Layer 5 of a small transformer language model trained on English Wikipedia (8 layers, counted from 0, width 128).
A neuron's activation on a vector x is squared ReLU(weights . x), where the dot is the dot product.

Input weights of the MLP neurons that the questions are about. A number n stands for n times 0.005.
n92: -6 0 -14 66 -6 -18 15 58 26 38 46 34 -20 2 -12 -6 3 -49 -13 26 3 -22 3 48 -20 -16 41 50 -16 38 -2 -26 -25 -18 -23 -25 27 -33 23 30 39 4 -9 -18 82 17 10 8 -54 -2 -20 -6 15 -13 -36 15 -9 7 28 14 29 -9 -38 -25 -24 6 -25 8 26 -19 -16 -4 10 36 -3 15 15 -59 -4 13 22 -46 11 3 -16 15 -13 7 40 -10 -33 -58 1 -20 13 25 10 -2 30 -16 19 -5 -25 -21 -37 -34 28 4 66 12 -6 -9 -14 -2 -39 -23 -21 -50 -1 13 13 34 15 24 -8 1 -16 8
n99: -56 27 4 -43 -7 -7 53 -21 2 -3 -1 19 -1 7 46 13 -25 -56 -28 -28 41 -38 -1 -8 53 -27 14 -5 4 38 17 -8 11 -15 1 -55 -2 -4 -3 12 15 44 -9 3 47 -1 60 -44 14 -9 -29 23 -35 14 -9 -25 -45 -49 24 -9 8 17 -43 41 19 15 18 19 -24 -49 7 26 -2 57 -1 -24 21 35 52 -14 -30 -5 21 16 5 12 -35 18 -55 -25 -27 -7 -6 14 14 -53 10 6 26 -4 -55 -48 -16 -21 -16 33 13 -12 -27 33 -2 23 9 30 3 45 -20 -13 -18 -18 -24 -5 -20 -2 -38 11 23 1
n177: 19 34 -26 -61 -20 0 10 36 23 33 -17 16 3 8 30 4 -3 -23 37 -26 11 -36 -5 34 -35 -61 26 27 -24 15 18 -8 -21 6 16 -2 -7 3 -7 11 5 3 -22 4 7 3 52 3 -18 -5 -36 -9 14 15 -32 13 13 -7 3 -8 -15 -3 -31 -15 -22 -18 7 30 -5 -16 -1 8 -37 -34 -47 38 -49 -42 -15 -6 21 -3 31 -10 20 -14 2 47 16 25 -32 -1 -10 -13 2 -23 14 34 14 -4 -11 -15 -2 -23 -12 14 39 -24 33 -6 19 8 1 25 14 23 -22 -5 2 -4 -17 -27 5 14 0 10 12 -10
n245: 45 12 -46 44 75 28 -8 22 -6 -10 7 54 46 12 -32 -33 -28 41 13 -1 -3 13 34 53 -32 -9 29 12 54 -3 44 -75 -3 -8 31 12 43 -39 -70 -24 11 14 26 31 20 -12 -63 -13 -22 11 12 13 10 42 -7 -10 -15 3 12 3 24 -2 5 -35 29 -21 -30 17 -29 -33 19 -5 -34 -9 20 43 2 -55 14 22 35 -12 -7 -3 15 -17 -94 16 -35 -47 50 18 -14 -11 56 37 9 -16 53 -5 -13 24 -24 50 -5 -52 -33 -31 22 48 -60 -9 -49 41 -4 -29 -44 19 -45 -52 -39 -25 15 -29 -88 4 11 -10
n247: 23 10 8 -19 11 6 0 -7 -9 -8 -2 16 23 17 11 -10 -7 -30 -7 9 3 -39 -29 -29 4 -9 0 -14 -1 3 13 9 31 27 4 -31 5 24 -12 -8 -3 -22 18 20 25 -11 -10 -12 -37 -20 20 -16 8 10 16 12 1 22 0 -4 -43 12 12 -4 -28 36 6 -35 10 -20 -22 -7 21 17 49 37 37 5 -11 -13 -5 -38 26 -30 15 14 -9 1 -3 28 -34 9 17 19 -16 -28 -5 14 27 -19 1 -15 6 -4 -3 -12 -1 -57 -31 -33 -7 3 -3 -30 -37 59 -9 -14 23 -13 39 -7 12 -13 12 -2 32 1
n249: 29 9 -7 13 14 -22 -11 57 1 0 12 -9 4 -8 16 6 -37 -32 4 -12 10 -39 -1 -6 -19 13 -14 -10 -20 10 -12 6 -22 -17 1 -40 36 -14 -15 -14 9 -9 -27 -4 -1 27 17 2 5 -1 7 23 -28 35 -19 -17 -7 7 34 36 -23 0 -4 -7 -42 -2 15 16 -3 10 -7 -21 -24 -29 28 -19 7 -55 -1 28 20 -9 1 -6 25 8 -17 1 39 -20 -1 -31 16 -25 19 -37 63 35 13 17 -25 -78 -24 -33 -21 -8 -5 1 7 19 6 -8 -24 -17 29 25 -30 28 22 10 25 -3 1 -23 -18 -10 12 -14
n359: -17 5 -27 22 32 -14 23 -3 4 -74 1 -15 -8 -36 -20 16 -6 -2 -19 16 -22 -14 -16 -6 -42 27 28 -39 11 -31 -13 -10 16 1 8 40 -21 24 5 29 39 -18 15 -3 21 22 -12 -13 3 12 -65 -5 2 -17 -41 4 -31 5 -6 19 13 11 0 4 38 -17 75 2 9 -38 13 47 -26 -3 16 22 -27 15 -3 13 43 -30 19 33 -12 41 -18 -49 12 12 -7 -13 -28 -19 2 22 7 36 4 -25 -7 20 7 6 -7 -29 1 18 2 11 -16 3 -38 7 64 -17 -19 2 -10 70 -37 -21 23 -1 -6 -4 -14 22
n380: 1 -16 2 22 -10 34 -6 1 -13 11 38 34 -31 0 9 35 -18 -34 -12 6 -4 8 -20 19 -19 -11 1 10 -23 -21 46 23 -14 -7 17 -14 20 -31 -12 3 -10 9 11 0 11 7 9 -33 -4 -3 -4 0 20 -5 34 17 -27 17 -21 -6 -2 20 -19 -5 10 -46 7 16 -17 -4 -18 16 2 -7 17 9 29 -15 14 1 -13 -7 15 5 18 42 3 -9 -7 -1 -12 -25 4 9 4 8 2 -5 12 6 -38 1 17 12 14 4 -3 13 -9 -11 11 -18 -10 -45 -7 -8 12 21 2 -9 7 -18 26 -14 -25 26 4 6
n462: -8 2 -14 -3 -11 55 5 26 2 -18 27 -16 58 -3 -22 42 -46 -59 34 25 17 -54 27 -34 1 -27 -30 -7 37 -3 -36 -5 -5 30 -20 -11 48 19 2 5 -26 -6 11 28 31 14 27 1 -8 16 19 -8 4 10 -28 -6 16 -2 6 27 7 38 22 -58 1 -1 24 -11 -22 9 -19 -16 -25 11 33 -8 52 23 10 5 -30 10 22 -7 7 -1 -26 34 -7 -26 6 -40 -4 29 20 1 12 40 33 -17 32 -17 -4 11 -28 -29 -25 -17 -22 10 -2 54 -37 11 -2 17 -19 -40 40 -2 -41 -14 7 -10 27 -13 -27 -44
n519: 41 6 5 27 -9 69 -16 30 18 -42 29 -25 -31 -1 -47 -36 -7 -9 23 -1 58 -32 43 -25 -30 29 5 6 -41 12 17 1 -2 24 40 -34 33 -23 1 12 37 31 2 17 -24 49 -53 5 -52 -20 -15 -9 -10 26 8 18 -9 -16 -35 -35 5 22 -8 -1 -19 -21 -11 -3 10 -15 55 4 -9 -24 -9 25 -42 24 5 10 18 -7 49 -49 2 18 -43 33 -12 -36 -1 -36 38 -1 37 -13 10 11 37 21 -9 -4 -18 26 -40 -13 19 -10 11 14 -2 5 9 32 12 -14 -45 19 10 -22 -17 -22 4 20 -21 60 -5 -20
n544: -12 21 -7 -33 -14 -1 -1 3 11 -18 45 -2 17 -30 -21 14 -16 -52 24 9 -4 -21 -21 -16 21 10 44 8 19 28 -9 12 -4 -9 -3 -20 12 -9 -2 13 -12 -6 -10 4 12 -9 -3 -14 16 -10 -11 2 10 17 -3 -2 -20 -3 -13 -11 2 30 -41 2 20 -3 -10 10 -2 -19 16 20 -3 -18 5 23 16 3 -38 13 18 -10 52 -16 -2 9 -12 6 1 23 -8 -14 14 -11 24 -57 -17 7 42 -17 18 -30 19 -22 -16 0 0 -5 8 13 -22 -27 2 19 11 -17 -15 -16 -17 -40 26 -11 -8 15 -3 30 24 -5
n584: -28 22 -28 -19 17 19 -14 50 17 22 29 -10 -7 -9 -37 13 -22 -12 12 -10 8 -29 26 -22 22 -55 21 26 -44 5 -4 -26 13 -1 -10 6 12 -1 -31 24 -32 20 33 0 48 33 -12 -17 -74 34 18 -47 -57 41 60 21 -48 -34 5 14 0 37 26 -14 14 -39 0 19 -24 -14 24 -25 10 -16 -2 22 -3 21 -28 -8 58 -33 -2 -28 18 56 -4 -18 -16 -28 10 4 -37 23 59 -59 5 36 -22 2 11 1 -12 2 -11 17 -23 -19 12 -9 -27 -19 4 7 -26 30 15 6 -7 -19 1 -10 -17 -22 -13 26 -29 -3
n672: -48 20 20 27 34 35 -39 -12 62 12 40 3 31 -19 26 4 -45 -22 36 3 -7 -24 14 9 -37 -14 6 28 -18 -24 -2 -12 -4 16 22 -25 -7 -18 23 24 12 -20 -4 11 -27 11 6 -1 7 -26 -63 -18 -48 -8 -46 -37 23 -41 19 -9 8 21 -10 42 -1 42 -1 43 -25 -2 -2 14 13 18 64 -49 -48 15 -28 11 14 31 16 -16 -10 -39 -24 -2 -2 -19 47 19 25 -4 -8 18 16 -19 20 -16 -44 -30 -22 -27 12 -21 -34 13 5 31 -62 45 23 49 2 -4 -44 20 32 26 12 -21 19 30 -8 40 -19 10
n675: -5 29 -27 26 51 22 -14 37 -38 -16 -2 15 2 20 -7 6 -3 11 10 -30 -1 7 -10 -23 -8 -23 -20 13 -5 -12 -26 -17 23 11 -13 36 -29 -1 8 4 26 11 5 26 0 -26 -12 -9 9 22 -8 -27 20 -30 -29 16 14 -7 -28 -5 -8 21 16 -46 38 -15 -3 -8 -20 23 -8 1 -17 38 5 7 -32 11 -14 26 1 15 26 -31 -28 4 -3 -7 -25 35 20 2 22 -17 -7 6 -5 15 -11 -2 7 -13 -13 -39 36 -16 -8 -1 -4 42 -32 -1 -48 25 6 0 5 -2 25 7 1 -49 16 41 -17 -13 -31 -5
n700: -11 -3 -21 -20 9 14 1 -6 28 9 -1 12 -3 -27 -10 15 -36 -1 10 -11 2 -4 9 -23 -28 43 25 -7 -33 -29 -36 -7 -18 12 3 -28 34 -32 -13 2 24 -2 -6 -1 -1 -21 2 -7 15 -32 17 -7 -7 2 8 6 -7 7 -6 30 -8 19 -23 -28 -3 40 27 11 31 -3 40 8 -6 1 5 10 -6 -48 10 40 18 -15 13 18 27 -12 8 2 13 14 -27 -11 14 -11 -6 1 32 -15 28 11 -41 20 -5 7 -37 -15 -1 11 -10 25 -28 25 -15 -2 -17 12 -14 -2 30 3 -21 17 9 19 29 -14 34 -15
n703: -28 17 -47 -22 28 2 23 11 27 -10 25 40 -8 51 -6 -43 -2 -16 -34 2 52 16 -39 -10 14 1 -11 65 17 16 -15 -31 29 -40 17 -8 -5 -10 32 25 -7 22 8 7 30 -20 -3 8 -3 -23 -27 9 -61 3 -21 21 48 12 39 22 23 -20 -34 -92 8 -46 -8 -33 -8 5 19 -11 -3 61 -28 28 52 -25 27 22 -20 -58 35 0 -2 24 -28 25 19 -49 37 3 -23 11 34 32 -4 79 13 -26 19 16 -3 8 44 -38 -55 -2 -29 7 -9 -22 10 18 -37 25 27 -17 -47 -2 -36 -22 -14 3 -11 14 -3 -49
n882: -17 25 -1 -16 11 24 -3 -5 -6 18 0 -8 6 12 8 30 -40 -33 24 -23 8 18 23 4 8 -26 -11 9 -25 35 -28 -29 -45 8 12 -24 -30 10 3 11 42 29 7 -32 32 -37 25 22 10 -8 5 8 33 -34 -31 -24 -8 -9 11 -10 -42 -11 -6 -17 19 -37 -6 -19 -28 9 24 -1 -3 26 -20 45 -41 -13 -41 26 -25 10 40 -3 -16 48 -7 54 -41 -54 11 -13 14 -39 23 0 11 7 18 -38 40 -41 -11 -71 0 -52 56 -46 28 -13 32 12 -5 38 26 -13 -37 49 35 -12 24 1 21 39 -38 -1 19 6

Each question shows a token from some text and the vector x that enters the MLP there. A number n stands for n times 0.081.

" against": -12 -74 15 -5 -15 16 10 1 5 9 -12 -22 5 -2 11 7 -8 0 2 -4 -6 12 -7 11 2 -3 -9 -10 -15 2 -2 -11 -4 14 11 -18 -5 -1 2 10 -9 -1 -7 -3 4 -1 -7 17 22 0 0 24 5 0 2 -11 -1 -5 -1 5 -16 1 2 5 3 12 -3 0 1 3 -5 15 -2 2 6 -11 -2 9 -13 0 -4 3 6 0 19 -5 22 14 -10 -4 3 13 -13 36 -5 3 -15 10 7 -6 -3 -15 -11 5 5 13 -15 7 -11 -1 -3 1 -7 3 -4 2 7 -9 11 4 11 -16 7 -4 5 -7 -1 3
Which two neurons fire most, strongest first? n672, n462

" Com": -8 -62 5 -8 9 10 -4 -1 3 2 -5 -25 -5 -2 5 -6 -1 16 -1 6 17 1 6 5 -8 4 -5 3 10 -11 10 6 8 -18 15 10 17 -16 -14 14 7 -10 4 15 -4 1 -3 20 6 4 0 20 -4 -5 14 -14 3 11 -2 -18 -4 5 -12 -2 -4 -16 -7 1 -2 -4 -2 -13 16 -5 -9 12 1 4 3 -15 6 -13 7 -13 3 -10 20 10 -4 -14 -6 13 8 8 1 2 2 -2 15 11 -15 11 18 0 -13 25 10 5 3 -17 -11 -8 -5 4 -3 -11 17 12 -8 -2 -12 -7 -6 -10 4 -12 -1 16
The three highest activations, in order: n519, n380, n245

"9": 12 -21 13 -19 -7 6 -8 13 -26 -7 5 -32 -8 14 -11 -6 -7 -6 13 1 -8 15 -4 21 8 -17 14 7 23 3 10 1 7 9 -8 12 -6 18 10 -2 5 -1 -4 10 7 8 -3 13 26 6 4 5 15 9 -1 -17 -3 -10 -8 3 4 0 -11 17 2 -9 -5 -6 -7 11 0 6 6 -10 -2 7 -4 1 -10 -14 -2 1 13 1 -26 -2 9 26 -7 3 1 -9 -4 -5 -8 -2 -24 2 1 -10 13 -3 2 -11 4 20 3 -11 12 -2 13 -12 -1 18 5 -20 -16 -5 -11 0 5 -16 0 3 -3 -21 -8 6
The three highest activations, in order: n882, n544, n177

" him": -4 -68 1 -9 -3 8 -18 -10 -16 -6 -1 -2 1 -9 -7 14 2 20 9 -8 -10 8 10 11 -19 -1 4 -14 1 -16 1 0 4 1 26 10 4 9 -15 -4 4 13 -17 4 -3 -12 0 5 6 9 2 10 9 -2 3 5 -7 3 -4 13 -4 4 15 16 3 5 -13 3 -1 4 16 10 -4 -2 -4 -9 3 9 -5 -14 17 -3 8 6 14 -17 3 11 5 -12 12 -9 1 17 -5 -12 -1 5 1 -4 0 3 8 8 18 16 -13 -5 -14 -3 -9 19 -4 -4 -5 2 -13 11 -8 -6 -16 -19 0 5 8 -16 7 15
Which neuron lights up most? n245

" with": 0 -81 9 -1 -15 9 6 -1 11 11 -2 -15 2 2 5 6 -23 5 1 5 -1 11 -3 4 -9 7 -3 -12 3 -3 2 1 -14 9 -5 -6 0 -5 2 11 -18 -9 4 1 6 5 -4 -4 34 4 2 14 2 0 5 -12 -1 1 3 -4 -11 -2 10 0 15 8 -15 4 1 -3 -9 5 -4 9 12 -10 3 -1 -7 -3 -5 8 -7 -9 18 -13 3 5 -5 -3 5 10 -14 17 6 -3 -5 -8 16 -15 0 15 -4 3 -3 3 -5 7 -6 7 6 14 -11 13 -8 -5 2 8 7 -11 -2 -21 10 2 1 -10 8 4
The most active neuron and its activation: n462, at about 3.3

" pro": 6 -74 3 -6 -8 -15 -2 10 4 -6 6 -8 -13 7 4 -2 -1 0 -11 1 15 18 11 8 0 -7 -7 7 -8 2 -6 -6 5 -23 -1 -24 15 3 32 6 -9 -6 -10 7 10 0 6 25 12 0 -10 -4 4 7 -5 -11 16 -6 -3 2 12 -6 -13 7 4 1 -15 6 -1 3 13 11 -6 6 -10 13 4 -8 -2 3 5 -12 11 -1 -7 -1 14 16 15 8 -18 3 8 23 5 -3 -8 9 1 -13 -3 9 -3 1 4 8 -1 5 -4 -6 -6 4 -10 -10 -3 -4 12 -21 3 4 2 -12 1 -3 4 -16 -7 19
Which two neurons fire most, strongest first? n92, n703

" In": 3 -40 11 2 -17 -6 29 0 0 -12 -16 -19 -19 7 -2 9 1 3 -9 -6 10 3 -10 9 -11 3 1 -4 2 8 -19 -24 6 -12 -23 -16 19 -4 22 17 -1 -13 -8 7 14 15 -5 21 -1 2 11 18 2 6 -12 -10 10 14 -9 6 6 1 0 -5 -13 -8 1 -7 11 9 -7 -17 23 6 -21 4 -9 -3 -2 9 10 3 18 11 -10 -11 18 8 3 21 -9 -12 11 7 -2 1 -9 5 11 0 7 12 -2 -6 8 5 -9 30 9 -15 -4 -9 -4 -10 5 -2 6 -16 -14 -15 -3 3 6 2 11 -29 12 20
Which neuron lights up most? n92

" the": 7 -72 12 -11 6 9 17 -21 0 4 -4 -9 -5 1 6 12 -9 1 8 -7 3 1 -6 12 4 4 -2 -27 -8 -23 -2 -14 4 1 -8 -1 -1 5 -12 6 5 -38 -4 2 11 13 -4 30 23 -2 -14 1 14 -3 8 1 -3 -5 4 4 -24 -4 20 0 -2 1 -4 -2 1 3 -6 13 -4 1 -3 -6 -4 0 -9 6 -2 2 20 1 1 -3 10 9 1 -8 1 2 3 17 -1 -2 -11 8 -3 -1 0 -6 -6 -2 13 10 -9 -6 -3 8 6 4 1 -2 2 3 -9 6 8 0 10 -19 3 7 -2 2 9 28
Which neuron lights up most? n882

"0": 12 -20 19 -19 -17 7 -20 -1 -14 11 8 -31 -8 1 2 11 -5 -16 3 -2 -13 18 -6 12 11 -3 11 5 8 7 19 2 5 9 1 -3 0 -7 3 5 -1 -6 6 7 4 15 -5 28 32 23 -7 4 8 6 12 -12 -11 4 -9 -20 6 -7 -7 22 28 -2 -16 6 11 5 3 8 7 -17 -9 2 5 -9 -15 -12 -6 -3 28 -10 -16 -11 -3 7 -5 -9 2 -16 -1 -6 -6 -2 -1 -7 5 -1 -1 -1 1 -3 -1 11 -12 5 1 -8 13 -11 -13 20 -3 -21 -12 11 -1 -2 -1 -5 11 -3 4 -6 -7 4
Which two neurons fire most, strongest first? n544, n882

" d": 24 -46 2 -5 4 -9 11 4 -12 -3 8 -19 6 17 -9 16 20 6 11 1 -2 -12 -2 -4 8 7 4 -1 -5 -3 -20 -14 -3 -7 -18 -11 8 -1 14 -1 -8 -14 0 -16 -9 9 13 16 2 -25 6 18 9 2 -10 -11 9 -2 -2 -10 -10 14 12 7 -13 4 -7 6 -2 10 19 -5 3 -4 -20 13 -13 16 -7 1 1 3 6 -9 -4 -10 11 26 0 1 8 0 1 -4 -5 4 0 -1 3 -8 -8 12 6 -12 10 13 2 -5 9 3 1 3 14 8 15 -14 -6 -24 -16 -1 0 -24 7 -10 13 1 -13 34
The three highest activations, in order: n177, n519, n882

" K": 11 -63 9 -4 -17 -1 -19 10 -3 -3 -1 -20 -13 1 5 15 9 -9 11 -1 -8 -5 4 -12 -8 3 18 -3 -10 6 3 18 6 6 16 7 0 5 -9 -5 -13 -13 -15 6 -7 17 -4 12 12 0 4 -4 14 4 0 3 1 23 3 -6 20 15 -6 -2 -24 -1 5 7 9 -4 11 -16 -8 -9 -8 13 -13 6 -10 -15 3 -8 0 1 -4 -8 -6 -3 -4 1 9 -3 15 14 -2 -1 -3 11 -2 11 -15 8 6 -1 -3 15 0 -3 5 -25 -3 7 -1 8 0 2 11 19 10 -1 -2 -32 21 -9 -1 -1 1 9
Which neuron lights up most? n519

"ular": 2 -75 -22 15 -22 0 0 -14 -4 0 3 -18 1 10 -3 12 -19 7 -15 0 0 6 4 15 -5 -4 -10 6 14 -6 12 3 -5 -3 -19 -1 8 -8 9 -7 -3 3 -14 2 2 -5 -5 19 24 9 -4 -11 5 2 -9 2 -3 2 -8 3 11 2 4 2 1 -36 8 11 -10 1 15 13 -2 1 8 -2 -3 -1 8 4 -3 16 -10 0 3 -10 13 0 1 -1 6 1 1 23 -1 11 3 -12 2 -5 5 22 -2 -3 -1 6 -1 10 14 5 4 -15 -10 -9 5 -8 5 1 -3 5 15 -4 -1 8 -19 10 -1 13
Which two neurons fire most, strongest first? n380, n245

"oss": -21 -45 -14 -1 19 5 7 4 -3 0 12 -12 7 -2 11 11 25 3 12 0 -12 2 2 6 19 -8 -15 10 0 0 8 -6 2 -5 -8 -2 -7 16 -3 10 0 16 -15 10 -2 -3 -9 12 11 -5 -14 2 -1 -12 25 -6 7 -8 0 0 -9 7 1 28 10 -4 -21 12 -1 -27 2 9 3 -4 12 -6 8 -2 -6 -15 1 12 -13 10 1 -4 -10 -2 -25 -20 13 14 -13 3 1 -16 -19 4 -9 -3 11 1 12 0 4 17 0 23 -3 -7 0 -9 7 -8 -10 -6 -14 -4 4 -1 5 -4 13 -1 28 -15 -13 9
Which two neurons fire most, strongest first? n584, n672

"ation": -13 -70 -5 12 5 16 13 -16 5 -10 -10 -10 -4 3 7 5 4 5 -17 -13 -3 13 9 9 4 17 -1 -4 5 1 -5 8 -12 -3 -10 -11 3 -2 9 -13 1 1 -6 3 4 3 3 13 14 -6 -1 4 7 -10 -1 -13 3 -8 3 -3 3 19 -1 4 9 6 2 15 6 6 14 -2 -5 9 3 -4 1 18 19 -14 1 2 4 11 -16 -4 11 -12 12 -14 1 4 3 14 -3 4 -7 -11 -9 -2 -14 9 -14 -7 16 27 -5 -4 -9 -7 7 -6 -3 -10 1 -3 13 -10 -9 14 2 -3 -1 0 -16 4 -14 17
Which neuron lights up most? n99

" an": -2 -58 16 1 -11 -11 2 -7 2 -18 -8 6 1 -11 4 2 -17 13 5 4 -3 17 -9 9 -7 0 -4 -7 -1 -16 3 -11 -7 -3 -16 -8 7 7 -5 3 7 -21 -7 -10 2 19 -8 10 23 2 -9 -7 -3 4 8 5 -11 -9 -13 9 -5 8 3 -6 -1 -3 2 -8 -9 5 1 -2 -17 16 -6 -14 -3 -3 -3 14 9 0 15 12 9 -15 7 -4 3 -3 16 15 5 39 2 -14 -9 8 -1 -4 5 25 5 4 8 18 -7 3 -12 8 0 24 -2 -7 -15 3 9 3 8 14 -18 -16 19 4 2 -5 0 -2
The three highest activations, in order: n359, n700, n462

"he": -2 -27 0 7 0 -7 17 -1 -1 -11 -1 0 8 -4 2 11 7 19 1 -11 3 -3 17 5 6 13 -9 -6 -18 1 -21 2 -1 -10 2 6 -15 11 -11 1 -5 -18 -14 2 -12 14 -7 8 -15 -4 -16 -7 19 -4 2 -11 -21 -7 0 -9 -11 7 11 -8 22 -23 0 18 10 23 7 -6 -11 11 13 5 13 -2 15 -17 0 8 -24 22 6 -20 29 -2 9 -19 -2 10 -17 25 15 5 -10 12 -12 -1 -4 0 -6 -5 8 20 4 5 -11 -12 10 -9 -7 -1 -4 -2 16 20 -5 4 0 -2 4 -17 -5 -2 -1 0
Which neuron lights up most? n584

"ing": 6 -78 -5 -8 -5 -6 12 -6 5 11 -6 -11 3 -8 6 7 -1 7 -6 -13 3 -5 1 17 -11 3 0 -1 9 -5 2 8 -10 -4 5 -2 0 4 -6 -6 8 3 -1 1 -14 6 -8 9 25 11 -1 11 5 -3 16 -13 12 -1 4 -4 2 10 23 0 12 1 0 5 -14 -3 -3 -13 -16 -1 19 -5 6 12 -1 -19 -12 1 -12 2 -3 -17 -2 -9 3 -20 15 0 3 35 2 -2 -7 6 5 -5 -1 23 0 4 -1 10 -14 -9 -13 11 -2 9 4 16 -13 -4 4 12 -1 -1 5 -4 6 2 -8 -2 -4 1
The most active neuron and its activation: n245, at about 2.1

" second": 1 -38 7 -3 -5 5 -4 -21 -20 -16 -14 -7 2 8 1 8 11 6 2 -11 -5 6 -12 18 11 6 -15 -5 11 -13 -17 -9 0 -5 0 -1 8 4 13 1 -6 -11 -12 1 19 0 6 23 26 -5 -7 -17 24 3 -9 1 -7 6 1 -9 -17 2 16 -1 -3 -2 5 7 4 -6 11 10 -6 -3 -8 -9 -14 4 5 11 3 5 12 2 4 -15 21 16 -7 -8 16 -17 -3 -2 -5 -6 -6 19 -11 -8 20 -12 -7 -13 16 17 -13 1 1 -14 1 5 7 2 20 -7 7 11 7 -4 1 -31 6 -4 6 0 8 25
The three highest activations, in order: n882, n675, n359

"ada": 10 -39 9 -20 -28 -4 15 -8 11 2 -11 -35 2 -4 9 11 17 -13 -3 -14 -13 10 7 12 11 12 15 5 11 -3 -2 7 4 2 -9 11 0 20 19 9 -8 -3 -8 -8 6 2 4 35 9 -7 -15 15 11 -7 -7 -1 7 -13 -19 -7 -18 -16 2 5 -4 2 -3 19 -6 5 6 -2 4 -12 -15 6 -9 7 -11 -5 -7 9 16 9 -11 -23 30 5 0 10 -6 8 -13 21 -7 -15 -9 -2 4 3 17 -10 -14 -11 -10 9 -12 -2 -6 16 4 -3 5 -17 7 14 -6 9 11 3 -8 -4 5 -7 10 -3 2 15
Which neuron lights up most? n177

" sever": -7 -54 -3 -3 -20 -8 6 7 0 -7 -19 -17 12 -4 -10 6 -20 8 7 2 2 5 5 -8 11 -3 -17 1 9 -21 0 -6 -11 -1 8 -5 3 -3 12 -5 -11 -6 -9 7 -1 10 -14 9 18 15 -12 3 0 -11 -4 2 -1 0 1 11 -12 16 12 -5 16 16 -8 -7 -14 -16 -3 12 4 -1 -13 -18 -5 11 -3 -6 14 -1 -11 15 -7 14 31 10 -7 -3 16 2 4 7 8 4 10 -1 -10 5 1 34 17 1 -8 16 -9 -5 -21 10 -5 -5 -5 -4 -6 -3 3 -6 -8 13 -4 -5 15 5 14 -4 0 26
Which neuron lights up most? n359

" a": 10 -75 15 -4 -8 -10 8 -7 -10 -7 9 -22 -8 -6 -8 1 -7 -10 9 3 -3 4 1 2 -10 2 2 -4 -8 -17 5 3 7 6 -13 5 0 -4 -10 14 8 -8 -11 -10 20 6 1 -4 12 4 6 -4 1 -3 4 -11 6 2 5 -4 -9 5 13 6 -2 -4 7 -17 9 -2 -8 12 -16 4 14 6 5 -5 -6 2 18 12 2 15 10 -1 27 8 3 -15 4 -3 10 12 2 -5 -12 -2 -6 -13 1 2 9 -5 3 18 -11 -10 -6 7 15 12 -14 3 -2 -10 12 7 7 -4 -2 -21 -6 6 -2 5 -8 35
Which two neurons fire most, strongest first? n359, n380

"ired": -6 -51 -8 -2 -11 24 16 -17 5 6 8 -1 -5 -5 3 16 2 -12 3 -7 -6 12 -1 4 -4 -5 -18 2 5 4 0 -11 7 8 1 3 -8 2 11 14 -8 16 -10 -6 -10 2 -4 37 21 7 -15 -9 13 -11 -1 -4 4 5 1 -2 -23 17 16 0 8 7 -19 1 -6 -9 3 17 5 2 3 -23 10 11 -3 -4 -4 12 -5 3 1 -2 7 -23 -2 -3 25 10 -8 19 -1 -2 -1 15 -10 0 13 -2 -2 -4 1 20 -14 16 -2 3 -10 -6 4 1 -22 -4 1 0 7 -1 -4 -22 5 -17 0 -14 1 8
The three highest activations, in order: n672, n462, n675

"ar": 3 -34 -9 -1 -9 -9 6 -6 3 9 -17 -18 1 -6 -2 -3 30 8 -1 4 15 -9 2 1 -1 -17 -13 9 -15 -10 3 2 -2 7 -28 13 -25 27 38 -5 14 -8 -14 -9 -6 10 -3 39 -11 2 7 1 -3 -3 3 -5 -6 14 18 -5 -13 -4 14 -5 -1 -1 6 -3 -6 7 -1 -11 -1 -26 -4 0 5 11 -1 -10 -6 6 7 6 -6 14 6 -9 1 15 4 11 8 15 3 -11 -16 2 -2 -5 9 -1 -12 16 12 8 9 -5 8 9 -8 7 9 -29 -8 3 16 -9 2 21 18 4 0 1 -1 -27 -17 8
The most active neuron and its activation: n247, at about 0.13

"N": 3 -42 9 -11 -20 2 0 5 -19 -3 -15 -28 7 -16 9 3 -18 17 11 -5 0 -8 0 -2 9 -2 6 -9 -8 -23 -1 -10 -12 6 -6 10 -4 13 5 3 -2 7 -18 -12 7 2 -7 27 2 3 5 26 -5 6 7 1 13 23 11 14 16 4 -1 6 18 14 0 6 6 7 6 9 2 11 10 4 -6 0 -3 -2 -13 -17 -12 -9 4 -14 2 20 3 5 2 0 6 -5 0 -15 -7 -21 16 15 -17 -18 -4 3 -8 11 0 -2 5 -15 6 -12 1 -16 -16 1 1 -8 -3 18 2 6 25 -9 -12 -17 3 20
The three highest activations, in order: n700, n249, n247

"any": -12 -75 -2 -7 -11 7 12 1 17 14 -8 -7 8 -9 7 3 -3 -2 -2 -8 -10 5 -1 8 -4 12 -14 11 -4 -8 2 -22 -18 4 0 -11 -9 -10 0 3 -7 7 -15 8 7 5 -6 8 18 2 -5 16 10 -5 13 -3 -13 0 -7 3 -4 0 0 5 12 -1 2 24 6 -9 8 -8 -14 8 14 -10 4 4 -4 7 -7 0 12 11 5 -12 15 -1 -13 9 -8 -5 -1 25 4 0 -22 3 14 8 4 -3 -6 4 11 12 -13 -9 5 10 3 10 4 -8 -9 17 12 -10 -9 1 2 -13 10 4 1 -9 -3 5
The three highest activations, in order: n99, n380, n700

" B": 1 -73 8 -24 -14 -1 7 6 -11 6 -1 -26 -7 -8 12 0 2 7 11 -12 3 -1 1 1 -1 4 -9 -6 -5 5 -4 10 5 9 -10 2 -17 9 1 -1 -13 2 -19 0 6 13 2 22 3 -1 3 3 -3 7 -7 -4 -2 21 13 1 -19 1 6 19 -13 8 3 0 7 10 -17 -21 -4 -22 1 8 -4 -1 -15 1 8 -18 17 1 -7 2 7 7 1 6 14 -8 4 20 2 0 -4 4 2 -3 -3 -11 -10 -9 7 8 8 16 9 1 14 20 4 2 15 -10 13 2 8 0 1 -13 4 -12 9 -11 0 19
Which neuron lights up most? n249

" in": -5 -64 25 -21 -5 -10 14 -1 -2 2 -9 -21 -6 7 1 11 10 1 6 -6 1 9 -3 9 6 8 2 3 -1 3 -8 -11 -5 -8 11 -35 11 -2 9 23 -4 -6 -2 1 3 -4 -8 11 24 -3 3 39 4 -2 7 -12 2 4 -12 -1 -5 0 7 5 -4 6 -9 12 -3 1 1 5 0 2 -10 3 -6 3 -3 9 -26 -10 20 -3 16 -4 20 11 -7 5 -5 -1 1 21 -5 1 -14 0 -2 -9 6 6 -7 -12 18 5 -18 10 -6 5 8 1 -12 1 1 -1 -1 -6 7 -7 0 -4 0 2 10 -12 8 -8
Which neuron lights up most? n99